Layer 4 of a small transformer language model trained on English Wikipedia (16 layers, counted from 0, width 128).
A neuron adds its activation times its output weights to the MLP's output. To switch it off is to set its activation to zero at one token and run the rest of the model.
A neuron's activation on a vector x is SiLU(gate . x) times (in . x), where the dot is the dot product.

Input weights of the MLP neurons that the questions are about. A number n stands for n times 0.0012.
n6 gate: 67 -12 -28 3 -226 -98 -83 57 -68 8 140 -73 31 -199 1 161 86 125 121 225 28 -288 56 183 147 65 -39 27 -19 177 256 104 -9 -61 -360 -241 102 160 -86 -29 -4 145 -249 43 -142 278 34 122 108 191 270 -71 12 -17 22 -151 -216 -120 70 195 7 83 40 -68 -137 43 47 -81 -21 -79 -172 234 -42 -32 361 -68 -50 -24 -347 -122 -296 160 -40 -81 52 -92 145 71 -78 -9 133 67 186 122 38 -35 127 194 112 152 54 -1 25 -75 -1 135 -169 101 -25 85 -126 174 197 77 -82 -58 126 68 -108 -63 35 25 -22 -40 3 -151 42 -186
n56 gate: 15 103 63 156 -151 -71 -177 52 47 -89 91 48 365 -125 -221 17 -92 -63 149 37 -252 169 138 -119 94 -128 -27 -16 -55 63 -55 -145 -75 -155 -186 25 252 -87 -95 39 -133 168 74 10 -19 -110 -9 49 10 50 141 -146 206 125 -181 -90 146 94 -92 265 -12 92 47 -8 -16 142 48 -109 18 -98 -61 135 160 2 84 -128 167 132 -45 -286 -194 -186 151 -194 -138 -18 363 -158 218 72 -4 109 -76 -59 -215 -34 15 -295 -32 30 -195 14 -55 68 170 98 -55 133 -6 58 10 160 194 19 27 89 -256 46 -7 186 -197 10 -46 286 43 -131 133 251
n121 gate: -172 119 -53 -129 -181 -107 69 -54 -144 -46 -70 -66 29 308 -2 -228 159 -26 -92 135 -191 54 96 -19 -90 -153 44 -32 42 -163 -78 10 -107 -121 36 8 -133 -26 142 -247 -79 151 -234 71 84 -34 17 -65 123 86 41 -304 216 139 -10 -179 -80 -67 -11 176 -61 70 161 210 38 228 -14 -243 142 -22 -109 -120 -23 -34 7 267 20 -99 -98 -228 5 59 107 111 40 228 150 167 -335 95 26 -107 112 -2 -79 -22 49 -76 -2 340 -60 4 -60 -111 133 -38 -157 -148 1 151 -124 79 128 -84 -282 17 -84 296 -56 146 -133 -100 72 223 27 -67 79 -125
n168 gate: -17 75 143 -199 -78 -141 101 167 188 -125 29 99 82 129 -257 -63 123 -27 -205 186 -74 95 -190 203 -246 61 94 241 -51 -49 131 -160 -218 80 -101 130 32 282 332 -143 -54 80 38 -199 -94 -105 -14 199 72 -115 316 -28 62 -71 173 -170 173 125 -12 96 -199 -247 -112 -2 67 15 -63 -243 -16 -128 125 -170 139 -8 30 -280 101 2 111 -21 138 28 98 -35 92 -28 10 164 -177 156 133 131 143 -178 2 81 -138 -153 -61 129 65 -256 -308 -97 -44 238 20 27 72 153 -166 93 -103 78 -29 -100 -241 186 -203 -221 391 -46 104 35 275 110 -17 -101
n172 gate: 229 37 -25 13 -36 -30 68 191 -66 -114 -11 -33 83 -160 -140 150 28 -21 204 282 -40 185 -174 -16 -262 -107 52 293 234 -1 -164 -94 -84 64 -146 21 -3 135 -81 16 -80 120 -130 -4 -54 -16 52 238 5 146 3 -233 -125 -306 -35 -215 -69 96 -151 -155 -36 -173 103 28 72 -246 -179 -100 -25 62 39 352 61 122 -148 -21 282 -36 -223 39 3 -37 -168 165 -173 -54 87 131 159 -35 75 8 -57 103 -177 163 -17 174 -120 34 59 -13 -103 -93 -241 107 68 40 68 11 247 -68 0 -142 -4 174 -142 -19 -151 74 26 -86 191 -33 22 85 103 210
n213 gate: 306 -7 -13 35 -124 -46 -6 142 -48 -256 -73 -92 -103 -133 2 204 -68 95 -116 5 59 51 -48 -120 -59 121 -48 260 -7 51 40 -23 -35 290 34 83 -17 275 70 151 54 2 111 100 45 -58 -15 114 203 28 33 105 -20 -264 67 -173 -193 146 -110 -137 236 -2 -51 3 -15 -11 -420 -71 169 93 15 189 42 233 68 82 67 -30 -32 87 125 -170 -26 -254 157 31 -272 -384 -295 30 -99 62 -67 102 107 44 158 220 -164 -39 153 -205 49 144 -160 59 -92 92 104 -29 257 152 188 -72 -193 94 -106 87 -48 -17 223 13 119 -128 165 -98 -123 29
n311 gate: 50 -4 220 74 138 -107 -140 -6 -156 -262 -57 129 26 -83 140 -122 78 -56 -100 285 -103 -107 -191 40 -97 -49 -103 278 36 173 124 90 -4 -33 137 22 50 200 -10 330 -14 -84 303 -66 407 48 -60 35 23 75 79 -103 187 84 21 66 -203 -13 44 92 -90 -31 -8 -142 -317 254 -115 8 -199 114 -52 -142 55 -63 41 -210 1 -81 -6 229 -31 -89 101 -71 -55 -162 67 -11 -52 -50 28 108 184 168 -115 190 -84 -34 118 -38 -99 -66 -163 -193 -172 -7 116 165 146 79 38 88 -13 -123 15 -155 -68 -134 241 -74 95 -88 28 220 286 -36 -180 168
n6 in: 126 -68 -47 69 98 -64 -3 39 36 -160 62 -61 -1 -14 -171 -148 -149 3 39 68 147 13 243 -70 -142 5 -148 -7 -12 41 -15 -62 66 208 158 83 -17 59 159 -27 -55 -87 -246 173 166 2 185 -63 61 -34 105 -119 -100 -152 -84 -67 -104 -8 -241 -66 68 -23 87 -129 -102 77 60 -91 125 -135 -17 -251 0 -290 154 123 -6 -120 -62 -234 24 8 -87 -104 -69 -57 -293 109 -19 23 -116 14 -55 -75 102 -14 110 75 -47 -42 138 107 52 -8 -155 25 184 69 -197 -50 14 176 257 180 -23 -88 35 14 120 -88 57 -68 172 16 -10 34 86 80
n56 in: -169 6 116 -2 -84 173 183 -63 -69 45 17 -191 147 47 -85 -264 -138 -93 -28 44 69 69 103 -75 118 -19 -36 26 47 -6 34 3 53 146 -157 -124 138 -205 -139 10 -2 163 117 -79 -110 -11 -87 30 67 80 128 304 -91 19 97 -90 120 13 -96 39 139 34 -180 273 3 -91 -6 7 -99 84 35 112 243 10 -171 -37 241 42 27 17 133 -215 -28 -48 -41 152 10 -194 42 2 -57 459 -164 -91 -105 -121 2 -55 163 40 73 -39 152 73 -41 -66 58 -70 -161 38 83 -107 -6 94 202 191 -109 -30 213 127 66 -19 -20 -23 121 70 93 -7
n121 in: -63 28 85 75 -140 119 -200 -265 -70 137 256 -142 -55 -74 98 166 76 -96 234 -16 38 -446 -74 -28 -114 -173 -76 22 194 -87 -83 -50 -11 61 -133 171 108 -229 9 66 33 68 22 -130 107 -12 -45 -17 13 -216 3 -221 75 -4 -179 22 61 -27 -129 -246 -44 -166 23 80 63 43 282 63 -155 -73 28 94 48 26 -14 -38 -155 88 -57 69 -48 35 -46 -73 -146 -164 12 122 -188 -29 -184 221 29 57 33 -4 94 -65 -59 -80 -59 215 29 -125 60 -136 -32 22 -329 79 43 98 -5 70 31 51 -125 114 67 -17 -14 19 -38 -215 107 6 31 34
n168 in: -162 -62 -6 -50 -130 158 -158 81 -75 -68 -202 -160 -241 215 7 92 41 178 -18 66 -34 140 34 -38 50 192 -55 221 -90 153 314 129 -134 103 85 -109 27 231 -124 -63 -129 -342 -223 -299 32 -173 131 49 -10 71 150 -147 179 -97 125 -27 -112 -61 -16 -96 -43 30 -109 122 133 -13 90 23 22 70 239 60 4 33 134 -137 -70 -47 101 8 31 122 177 0 -8 -35 136 107 23 -47 160 140 74 111 -6 41 130 319 -103 -120 1 -33 119 88 17 8 -24 42 311 -95 142 -49 -59 -184 97 82 110 125 -30 -116 90 19 76 165 -147 -12 129 189
n172 in: 25 74 91 79 228 -4 97 39 -244 -82 -171 73 -25 190 225 399 65 -147 51 -30 -138 223 -190 63 -51 -156 85 161 190 48 101 -64 -181 161 -74 -1 -32 -93 -19 -29 19 270 -57 20 -71 -78 -53 41 -64 -99 -47 -123 21 -163 20 -285 -69 -129 -60 -225 168 -166 32 254 22 -189 24 164 117 -46 7 142 155 39 -124 131 148 -120 25 131 170 26 16 55 -3 15 -36 -57 68 -57 -21 5 -21 260 62 -18 128 52 -203 -6 -107 -129 20 -135 85 -33 25 10 46 119 -96 74 -145 -57 104 20 68 51 -204 -89 8 -104 125 -101 -85 77 12 194
n213 in: 11 108 -68 10 87 -58 71 -54 220 -228 -74 179 -63 -25 -83 -202 -17 60 -256 -94 -64 -25 47 -251 -123 -49 -126 -76 -46 -208 -142 -252 -7 -262 -98 -48 138 -254 85 -16 -107 55 32 -269 -130 -13 -129 36 95 80 278 -156 120 48 20 97 184 -76 49 223 -70 3 -17 60 -106 30 91 -130 68 -36 -85 -88 125 22 41 -164 -144 -239 113 -66 -110 -24 101 -74 -166 -23 78 -87 25 -20 273 -2 -168 -269 247 24 155 -16 120 6 81 -52 114 -84 8 11 -77 -4 -68 78 -54 1 184 130 -186 21 76 -110 -160 -35 -225 -78 -7 85 -33 -126 41 -306
n311 in: -89 -136 -54 10 21 25 -210 -53 254 146 179 -111 -198 131 102 -165 28 133 127 64 59 -79 67 186 -58 -14 -76 137 108 -63 203 -44 -30 -81 -20 -18 68 -225 -61 67 241 -154 -226 144 28 -216 51 -104 13 -115 66 -51 1 108 60 -10 -66 27 54 -205 125 -186 111 35 -107 -87 -13 228 -29 -241 -67 104 265 -90 -40 79 173 -39 -19 -46 38 -72 -57 -130 155 142 -125 -52 46 111 -83 114 16 45 -131 -87 244 -198 -75 107 -77 74 -48 75 -32 10 -81 -39 -306 -126 19 70 67 101 -10 -10 229 76 -92 7 -61 68 34 -96 30 220 22 -226

Output weights of the MLP neurons that the questions are about. A number n stands for n times 0.0012.
n6: -203 84 188 35 -62 252 -98 229 142 202 164 -45 -38 42 -49 -182 233 -32 -181 101 -92 88 -97 49 -218 6 -23 195 78 101 -265 -304 -122 -317 179 272 -79 56 -76 87 148 -103 -98 -59 -13 -189 29 -52 -14 45 -28 178 -68 -40 168 -32 121 -49 -93 -44 148 23 66 -238 176 317 55 126 -26 -54 -151 -159 69 -28 -186 314 186 -33 -33 81 190 26 -18 161 -122 179 -31 91 47 -79 11 -185 90 -249 69 146 8 -129 -65 74 -57 72 107 13 172 -254 -23 -15 -12 73 -108 63 -118 -270 -51 88 -78 -46 165 -83 -87 -107 6 -26 78 -3 -174 37
n56: -186 -220 56 125 -113 184 -22 -58 61 146 69 -13 -124 16 -177 -145 -46 152 247 -5 -25 137 -153 330 48 -101 92 121 -120 -32 -26 157 147 173 90 68 -37 138 142 -92 182 -42 -25 -160 -68 143 -14 -38 -31 -168 22 -114 83 -73 -199 -65 -116 -103 85 206 257 -60 -122 -25 -223 5 -193 7 -1 -57 23 99 212 -116 -179 49 88 265 -360 -51 42 64 -27 -181 -23 136 -154 -58 189 -113 -51 97 1 37 -75 238 -77 -39 -90 265 -2 34 83 231 99 76 -58 -163 84 24 -99 135 -109 -138 -71 67 -112 -191 101 -180 86 482 70 -74 -155 12 -38 -92
n121: 262 -107 202 -141 -58 92 -92 -56 -26 -42 259 102 55 312 -7 31 176 -1 -52 365 -98 -111 -157 119 66 -118 79 -44 -88 81 -32 -66 -84 -168 -100 76 -21 -10 228 147 -36 40 -45 -83 -36 -200 2 316 286 45 -59 198 5 79 -137 -129 101 -80 -120 -213 -247 -228 -153 118 -69 -177 316 76 -159 12 -50 132 2 -61 231 56 164 174 25 10 -138 -78 92 -1 -228 152 -90 -48 -312 -83 -153 -146 100 71 -132 44 -228 -257 -160 46 43 88 -168 -54 173 138 -9 -63 -308 121 -77 -135 61 -143 61 -28 88 97 72 -111 -99 74 165 -51 -60 79 -210 97
n168: 36 233 -412 -2 -133 252 -22 -60 167 -94 12 155 57 326 231 110 288 -30 -109 96 190 249 -125 195 116 47 22 131 -10 107 90 273 76 -112 140 -15 68 3 -10 -113 141 -175 -147 68 -79 22 -110 -25 0 72 26 -131 -128 -356 -144 60 223 166 138 247 -177 -20 125 138 83 96 173 -84 330 -123 108 -23 -38 5 4 64 186 89 79 378 203 50 280 132 35 156 53 94 33 56 -82 43 -119 -5 -107 194 -150 113 46 -63 -26 410 -58 90 -70 82 160 68 153 -94 -98 83 142 -141 -196 77 247 173 -106 32 244 -67 -117 386 160 -102 -19 58
n172: 220 109 243 96 -34 -46 6 -164 132 49 283 40 13 -128 -98 -173 -277 9 -208 129 -66 -273 -88 -41 -147 -20 -19 42 -316 -7 -58 38 96 -94 -69 352 34 -102 -210 -189 -26 -129 215 -74 102 -39 91 -203 17 77 228 256 -70 29 -70 138 74 140 -81 49 40 111 80 -72 -110 109 -1 43 38 -43 66 -143 3 40 269 -84 -91 145 107 191 155 -178 215 -37 58 32 -37 -116 -146 12 -11 79 -142 -187 -75 -162 99 -49 -270 30 113 119 46 7 97 -234 -25 200 85 -87 -169 -8 -257 80 -112 38 10 -32 135 106 316 3 -105 -52 -44 115 -163 -249
n213: 59 93 58 238 92 195 187 241 39 -176 -160 206 236 -165 138 137 184 231 -31 -67 236 -43 95 8 -49 -83 -11 0 178 53 96 -26 141 -31 -13 134 -72 72 -101 55 173 -42 -24 -79 -45 37 -244 61 -159 -38 -272 -42 34 -125 53 -262 147 -85 105 86 48 179 123 -196 161 -234 -8 179 -186 67 -17 125 85 83 20 71 148 -181 49 215 218 -48 -58 54 21 208 14 -195 47 36 -53 204 -142 143 -102 123 14 -66 -118 -18 -123 -74 60 177 -37 -6 -96 -18 -88 -246 117 -329 43 181 -298 190 -172 22 -103 -34 11 -252 -85 -106 129 -37 -165 29
n311: 168 -133 -127 -102 -168 -15 -136 27 37 53 -73 121 206 -35 126 170 121 22 130 70 204 -157 15 155 225 -102 27 149 -34 72 -145 295 -35 74 -76 -28 26 -50 -33 131 311 -144 156 -133 -142 52 162 83 61 -193 -33 79 -148 70 25 95 98 -193 212 11 -168 -98 1 185 34 85 85 -4 141 69 -75 -105 98 108 192 44 19 -259 38 -152 -140 -33 57 155 -151 68 -27 -4 55 79 -177 -68 233 32 -218 -1 -326 -371 -10 147 2 160 -67 115 -43 73 -58 -311 -33 76 -167 -35 -15 -72 37 94 115 295 125 275 -125 -101 -52 -249 -43 -137 342 208

Each question names a token from some text and the token that comes next. It shows the vector x that enters the MLP there. A number n stands for n times 0.0071.

Then comes g, the gradient of the next token's log-probability with respect to the MLP's output, scaled to length 1. A neuron's effect is roughly proportional to its activation times (output weights . g). A number n stands for n times 0.00083.

" activity", then " with"
x: 104 230 37 28 -34 78 -40 63 152 24 -88 91 1 -16 -157 11 -233 -37 -84 -27 -21 74 130 -77 106 -100 -39 20 44 -212 -30 -89 28 -113 49 -71 -163 39 81 7 -140 -137 -188 16 -26 79 3 109 4 54 -148 -165 2 -38 83 45 92 -38 -15 103 73 1 93 33 55 -277 -51 154 1 -48 -138 89 -62 -225 -256 -67 12 3 -88 -196 -206 31 -41 -22 -131 26 -102 -71 78 -82 91 -222 -33 -185 -4 31 -87 25 157 52 103 100 22 4 -43 48 -114 197 37 36 183 0 146 106 157 32 14 -53 188 -101 -88 174 -79 -17 16 112 157 197
g: 160 -129 -66 139 -235 9 105 55 -85 -13 3 81 -17 174 69 67 24 75 204 -16 -58 -31 -235 123 140 45 42 195 125 -7 -98 52 105 212 -14 -184 -79 -104 -221 -176 157 -48 -9 4 -156 -23 18 -19 31 -23 -19 -67 137 -14 -32 -246 71 175 111 108 137 124 -73 -18 66 34 20 -177 66 -40 41 5 -130 11 -48 79 -36 111 -93 43 -166 73 22 -62 -59 79 268 44 -26 116 59 -221 -34 -43 33 74 -17 81 128 -94 -71 -225 -266 36 -73 -132 -28 -135 -54 -92 26 67 75 22 -35 267 19 17 61 33 10 -40 -45 -62 17 -40 112 101
Switching off which neuron hurts the next token most? n172

"h", then "il"
x: -124 250 -11 72 26 112 -109 -18 -63 -40 281 30 -81 271 43 -185 212 -13 51 -118 -12 -27 6 49 20 -95 34 -14 45 58 -118 39 -25 0 86 76 117 30 58 62 -133 39 -213 -83 19 -46 34 -2 22 -171 3 -82 80 162 17 77 4 -128 -23 143 31 -154 -71 108 -133 53 -18 28 7 54 139 -18 235 -58 129 -60 -188 16 -24 24 41 5 44 6 68 0 46 5 89 -128 109 185 28 -246 255 -99 -222 210 -134 60 -44 46 -80 -42 32 44 167 37 121 -138 -287 78 -130 -118 191 -56 114 -109 -93 -210 -95 -23 38 25 1 150 -14 -51
g: -101 -202 -71 -11 -72 15 -129 -26 67 -172 28 244 -67 -107 73 77 11 -57 -54 -58 24 224 -94 -51 51 54 74 -114 -45 15 190 28 14 176 40 -19 -173 122 64 79 -37 61 -242 -75 61 3 13 -93 142 -132 -176 43 35 -39 29 94 -146 -94 -37 0 76 -32 97 -75 146 -154 -57 135 -94 -165 -50 27 -77 -65 -122 -9 20 -23 57 -11 31 117 123 -21 81 11 -29 98 262 0 24 -73 23 -5 22 112 -10 -122 30 13 21 186 209 -124 74 -18 302 72 15 25 126 -157 26 -4 209 -111 -44 74 197 -124 -94 11 26 115 191 -97 272 153
Switching off which neuron hurts the next token most? n168

"s", then " Apple"
x: 106 42 -48 34 -87 146 56 -141 -17 12 -74 20 -4 112 -109 -67 -157 1 38 37 19 -59 -2 -57 -91 60 91 -32 -19 1 18 156 -5 46 216 -46 0 -143 -14 11 71 46 96 222 155 106 61 -8 -19 26 59 142 2 100 -74 42 -40 38 -73 46 -47 9 -41 -24 -92 165 26 51 -66 17 -8 56 -239 21 70 -5 -175 -28 33 139 -111 -7 14 4 -57 -59 -121 43 75 -100 26 24 -58 14 -39 -67 14 86 -47 -47 -63 31 -67 69 -111 90 -94 22 -125 -111 -117 167 -73 -59 55 -191 4 -90 99 22 119 434 54 43 -50 -8 64 85
g: 123 -77 -17 -24 19 204 106 139 152 -55 73 -155 -38 55 -12 20 -94 -20 18 -202 146 64 152 -199 138 23 -10 -66 -86 72 20 23 -13 179 60 -36 -41 -13 -37 -62 72 237 109 -141 -78 -71 -71 72 -86 21 -53 100 -108 93 -8 -15 -52 7 -24 -108 -135 -141 57 -123 92 -53 -52 71 15 -16 -57 93 54 -27 14 -44 -66 183 69 -61 -177 63 -27 196 174 108 -116 -233 78 174 100 135 25 30 74 170 173 82 -66 35 -35 1 229 13 127 -12 132 233 116 24 -85 -32 -40 -6 152 -16 -86 3 -244 -57 57 115 -49 159 131 118 -305 -109
Switching off which neuron hurts the next token most? n311

"foot", then "\"."
x: 189 96 -37 7 -32 -3 -22 -117 -46 3 196 109 -63 117 -197 9 -238 -227 -310 -50 117 81 -2 -22 70 -58 -122 -13 7 54 74 -109 -116 -120 -110 45 117 110 233 -9 96 -221 16 -66 -46 -60 5 -59 -38 -76 29 -78 42 -99 113 62 301 -88 49 44 -79 -45 -74 31 28 -105 11 21 112 54 2 -129 -72 -28 -140 -63 -122 -25 -12 -158 32 -34 -183 -36 -24 -17 23 127 135 -159 -11 77 -107 -50 6 -90 -274 -129 -93 -33 89 -21 -97 158 -73 34 18 87 -45 121 82 -128 71 -89 42 -20 39 -228 -101 -6 -90 107 69 143 -169 -5 94 -143
g: 99 -1 80 -85 -2 -36 -23 58 -167 -47 -41 -159 -42 -269 -76 162 -32 141 48 -93 -96 74 128 86 2 38 16 -100 22 282 -26 -220 106 99 115 89 -10 138 9 105 2 71 -132 0 45 -48 109 50 -82 72 -116 -77 87 -124 -81 164 121 -49 2 -31 -16 5 -207 -251 -170 -144 -84 -2 94 25 -33 177 -29 -160 73 -21 -67 -38 -26 -116 -42 12 64 -63 -39 -80 -205 -86 23 -129 -73 -66 20 74 -208 -76 -132 -39 142 88 -34 -122 230 68 -141 124 -89 -209 153 -148 -83 106 71 -46 -87 -14 -197 214 -15 112 -2 39 39 -97 107 -78 97 -39
Switching off which neuron hurts the next token most? n168

" ", then "1"
x: -20 -36 57 8 -36 32 -3 78 -20 -110 -63 10 56 72 20 164 -87 -79 29 -29 19 -45 9 -11 159 -50 40 -30 41 151 9 31 64 95 208 58 34 -82 8 52 -157 -74 -2 82 55 -29 51 -7 -83 0 -58 60 83 10 -25 110 44 -147 -78 -8 -66 28 101 133 14 -121 -52 -76 29 53 -36 120 31 88 -13 287 -70 -212 -37 42 55 -16 -48 48 3 96 -161 -72 46 -29 -5 -50 -85 160 79 -74 -56 59 -62 -10 104 -43 41 19 -113 -34 -26 127 66 -165 37 -114 -193 -46 -28 11 -27 -18 -65 -48 84 211 -92 -22 -21 -38 63 37
g: -52 -20 16 -151 149 60 11 245 28 26 44 207 58 -16 -5 107 -33 -94 -28 108 -148 -95 -4 129 -65 122 120 -105 11 -29 37 51 -216 83 33 7 153 42 -42 32 -55 -150 152 -42 -30 -76 -30 132 105 -155 94 22 89 12 94 -14 67 126 -116 0 -113 -73 -185 44 170 -184 203 109 -138 -111 -79 33 126 35 -81 -34 77 31 37 -280 5 -98 83 -109 34 -108 8 60 -29 51 -12 -187 -130 60 10 -35 -29 245 286 58 -171 118 100 131 44 -19 -30 8 100 124 80 195 25 92 -58 -3 103 -83 118 -114 -34 -48 61 147 118 -142 181 -193
Switching off which neuron hurts the next token most? n213

" remained", then " a"
x: -30 145 32 132 25 -119 40 -132 97 164 -90 2 77 10 25 -38 -280 9 -51 -58 -130 -40 201 -38 22 -187 135 48 -112 -225 -66 11 69 -38 219 153 -25 18 -40 34 97 15 -228 84 21 -43 290 -129 11 -6 -52 -165 146 63 31 -34 119 94 -88 94 -155 -71 -13 72 -71 -62 62 48 -65 -45 85 103 -46 -122 1 -24 -26 -253 -17 37 -28 30 5 38 123 -144 -62 25 134 -1 240 -33 -76 19 -197 -120 -9 113 84 -74 -37 -30 8 -52 34 91 -134 26 105 -211 -58 94 133 -134 42 65 -36 82 13 -38 -48 162 -45 -57 143 -184 35 -42
g: 36 -188 -101 -181 88 83 123 195 -65 180 103 -172 -48 108 -25 233 -36 33 86 44 -60 -132 -60 -136 141 -61 130 -77 -52 -166 10 -12 189 69 11 136 -106 130 -55 18 68 -134 165 -7 -78 -53 -48 -103 -73 -22 -161 75 42 94 -86 -249 20 96 -68 25 -4 -220 -124 -7 218 54 1 36 -29 -152 160 -19 76 133 -6 -34 43 99 27 49 111 17 -45 122 150 -248 -166 -14 113 279 -40 99 45 -64 2 14 76 -82 -87 -137 4 25 134 -25 99 -11 -143 -38 53 125 28 -2 6 142 58 -56 -17 89 -27 -88 210 84 161 108 -60 151 -40 -99
Which neuron, switched off, raises the next token's probability most? n56

" Slovakia", then ";"
x: -29 -54 -91 -38 101 -18 -112 -17 -107 0 -193 20 -64 95 71 73 -30 82 -198 -43 70 80 25 -74 -99 27 43 -93 105 -47 -211 -152 -19 85 172 -27 -122 -1 -125 -1 -103 51 -63 152 -71 258 -96 298 8 -126 -120 -151 -53 80 56 181 -18 -19 114 52 -52 -12 13 -202 -48 -154 161 85 36 52 23 23 117 -109 -143 56 56 -54 -90 146 -88 16 -11 49 120 -65 43 131 85 -217 102 -59 -116 -61 -104 -7 -47 97 -20 16 41 -101 91 51 118 137 -115 138 -192 -113 21 111 62 -115 -131 -17 131 -73 -101 -25 96 170 70 -33 -40 -47 72 158
g: -41 107 -170 180 30 43 -136 -188 -96 -51 5 -43 -97 -237 -108 38 91 64 -26 -141 131 -32 139 84 212 79 -61 61 99 -120 155 22 -45 5 -194 -74 -70 1 23 59 -87 33 -51 -256 23 102 -84 105 -24 4 110 2 89 44 -29 79 199 -51 79 28 -75 -29 -120 88 66 -72 113 -36 -109 182 42 127 65 -54 304 -25 116 63 41 -188 35 -80 27 -65 -210 -126 81 9 44 166 149 8 84 24 157 184 -68 77 259 -93 -63 4 88 -97 75 13 -263 2 -118 -5 -20 143 20 18 57 21 -50 221 10 -50 13 103 32 -115 76 -146 -58 -82
Which neuron, switched off, raises the next token's probability most? n172

".", then " First"
x: -73 84 -20 19 -42 87 73 19 -12 8 -8 28 22 102 69 80 86 49 116 -78 -106 19 23 42 2 72 88 35 43 79 -21 -1 -150 -58 108 18 198 -49 -70 -23 -37 -14 -110 35 -122 -47 -86 -90 -10 66 -46 19 7 -50 43 5 -23 46 -81 -52 28 108 100 25 17 -39 -143 -42 -40 98 -19 14 94 -165 -160 -66 -69 -80 -27 92 80 47 -118 -39 129 130 47 -76 -105 -30 91 64 6 -70 -38 -227 2 -8 -50 -151 123 19 21 -173 -180 225 -5 12 -34 66 119 57 78 -102 13 -37 -19 -19 31 46 31 367 42 -77 -75 1 96 99
g: 144 155 40 -146 -24 29 -24 -60 19 189 29 -77 -53 -30 45 -87 -37 31 26 111 -204 21 -57 56 99 83 29 -303 -9 94 68 73 -41 -163 -20 103 151 16 316 -2 -21 -94 21 -1 104 -23 191 103 135 4 -35 -44 64 -49 66 -60 275 80 -60 4 -111 -30 217 -77 156 85 -65 -23 36 -139 -47 201 -27 -197 131 -30 -155 20 -47 61 22 71 -47 42 -1 -125 42 88 -49 -134 -39 14 -45 95 -30 -186 38 -184 50 -156 47 -94 -81 12 94 -186 -251 59 -51 -184 47 87 5 6 52 -25 -144 328 151 119 44 48 -27 50 13 -21 -84 -40
Switching off which neuron hurts the next token most? n172

" on", then " May"
x: -175 -43 14 -129 147 70 -16 95 -79 -29 -239 -141 7 -30 -5 -39 -74 61 -150 21 55 1 -102 -56 16 -36 -7 85 -15 30 94 -221 134 1 30 -20 -23 66 24 65 0 -17 145 76 108 69 -115 141 -57 -162 -78 -115 130 -174 30 62 171 -134 -144 70 23 -59 -64 94 -34 -111 -20 -14 -53 -41 -37 24 -79 8 -59 -39 -91 93 97 35 17 25 134 -19 -40 -5 152 68 44 -57 58 34 -80 -93 -93 -116 99 -43 20 -109 -83 -61 75 -133 -8 -17 39 -164 180 -15 19 110 53 126 101 -55 -125 -166 99 -206 204 305 41 71 -143 130 -100 -4
g: -71 26 28 -62 43 -156 -61 31 -94 -192 -216 58 -14 -71 -60 53 267 -285 -12 -33 -162 125 -41 61 -236 -51 -69 6 33 95 -25 -189 71 -6 179 -106 -12 16 -129 -169 -70 -177 -170 150 -170 52 -88 114 -87 12 20 -16 106 -83 114 24 -34 71 19 -76 23 63 132 -94 89 -44 -157 -151 -72 4 -95 93 -104 -166 -45 -78 -54 33 59 -97 53 -132 -70 40 -26 -183 124 -117 -203 -19 6 52 27 13 99 176 -112 137 -60 -169 -224 -141 116 -26 -29 51 -72 8 31 -185 -79 1 -89 9 57 25 -49 -172 -201 -53 -117 -35 80 -148 -95 52 -9 130
Switching off which neuron hurts the next token most? n311

" out", then " of"
x: -166 62 41 106 -186 -44 65 -76 159 -4 -98 -2 7 -36 48 62 -351 107 -59 -99 45 169 20 75 107 -7 -127 78 -236 -171 57 -33 117 -38 -207 144 61 -88 -14 81 149 -56 -102 38 75 -12 131 5 -10 41 6 30 127 -58 46 -5 280 -12 4 101 118 22 -15 109 109 -81 -63 -26 78 151 -237 -14 -53 -9 -85 -39 -74 -167 35 27 50 14 14 -13 60 37 -8 -195 107 -111 0 18 -179 5 -49 -152 -92 -57 -119 3 43 -98 13 112 16 14 -198 -8 102 -160 -39 -27 210 18 82 66 -16 -96 84 -88 -8 217 -93 25 13 93 5 -19
g: -30 -151 124 -21 -132 -34 7 35 34 130 -28 -113 69 164 13 -13 106 -145 -47 -93 -51 17 -93 -101 -115 -47 66 -82 -147 -55 49 -54 -4 -163 -7 79 222 95 -76 22 173 -166 -13 -100 1 -31 211 52 45 -85 -27 59 -91 -99 273 30 17 63 41 -121 84 36 35 -1 218 -35 -57 115 -44 169 -210 14 -17 114 -126 -71 -115 184 88 -109 65 -38 -163 -5 -70 -60 87 -99 -130 184 -260 193 -145 60 -80 39 19 -187 -27 -77 24 -65 -189 93 -144 78 -209 95 -117 -63 44 -160 6 -64 -123 114 -47 154 37 21 42 -189 -3 30 113 -83 53 177
Which neuron, switched off, raises the next token's probability most? n56

" months", then "."
x: -19 136 41 186 -170 24 -8 141 107 -92 -96 118 23 -134 -82 -130 -99 -87 -64 -40 178 28 56 63 -102 -101 -77 -25 24 -105 -74 41 167 -133 167 32 185 116 -223 -48 -141 15 -198 58 26 73 154 178 38 -15 11 -56 161 -56 46 5 225 30 7 26 80 -52 35 -49 -71 -175 -43 134 42 74 -1 186 -49 -164 31 -69 65 20 -11 -52 -21 -37 -78 -41 -149 -25 -41 -148 179 -8 66 -29 -54 -155 -26 -59 -119 -18 119 35 17 148 88 24 -386 83 -234 16 -26 -247 102 -47 37 -16 29 69 -6 -59 -135 -59 -82 140 42 28 -27 120 109 -174
g: 15 52 129 11 4 305 -3 -18 -9 50 -71 21 107 -214 25 135 170 22 212 80 22 105 84 159 12 -93 30 -2 -109 -38 -44 -129 26 -212 82 -47 56 -60 102 38 13 145 -191 48 -92 1 -222 15 1 293 -255 -230 30 65 -30 140 -70 -79 -26 153 38 57 11 -41 -111 -18 -86 69 34 -21 -11 -86 140 59 -150 -63 -136 -200 170 139 50 -6 202 35 -21 148 -32 -32 -57 -112 85 -162 19 151 -79 9 -27 179 14 59 -29 0 -23 -67 -45 -13 -140 -1 47 96 -34 -53 39 -53 -137 -200 -54 5 -148 -34 228 -54 221 15 101 19 22 61
Switching off which neuron hurts the next token most? n172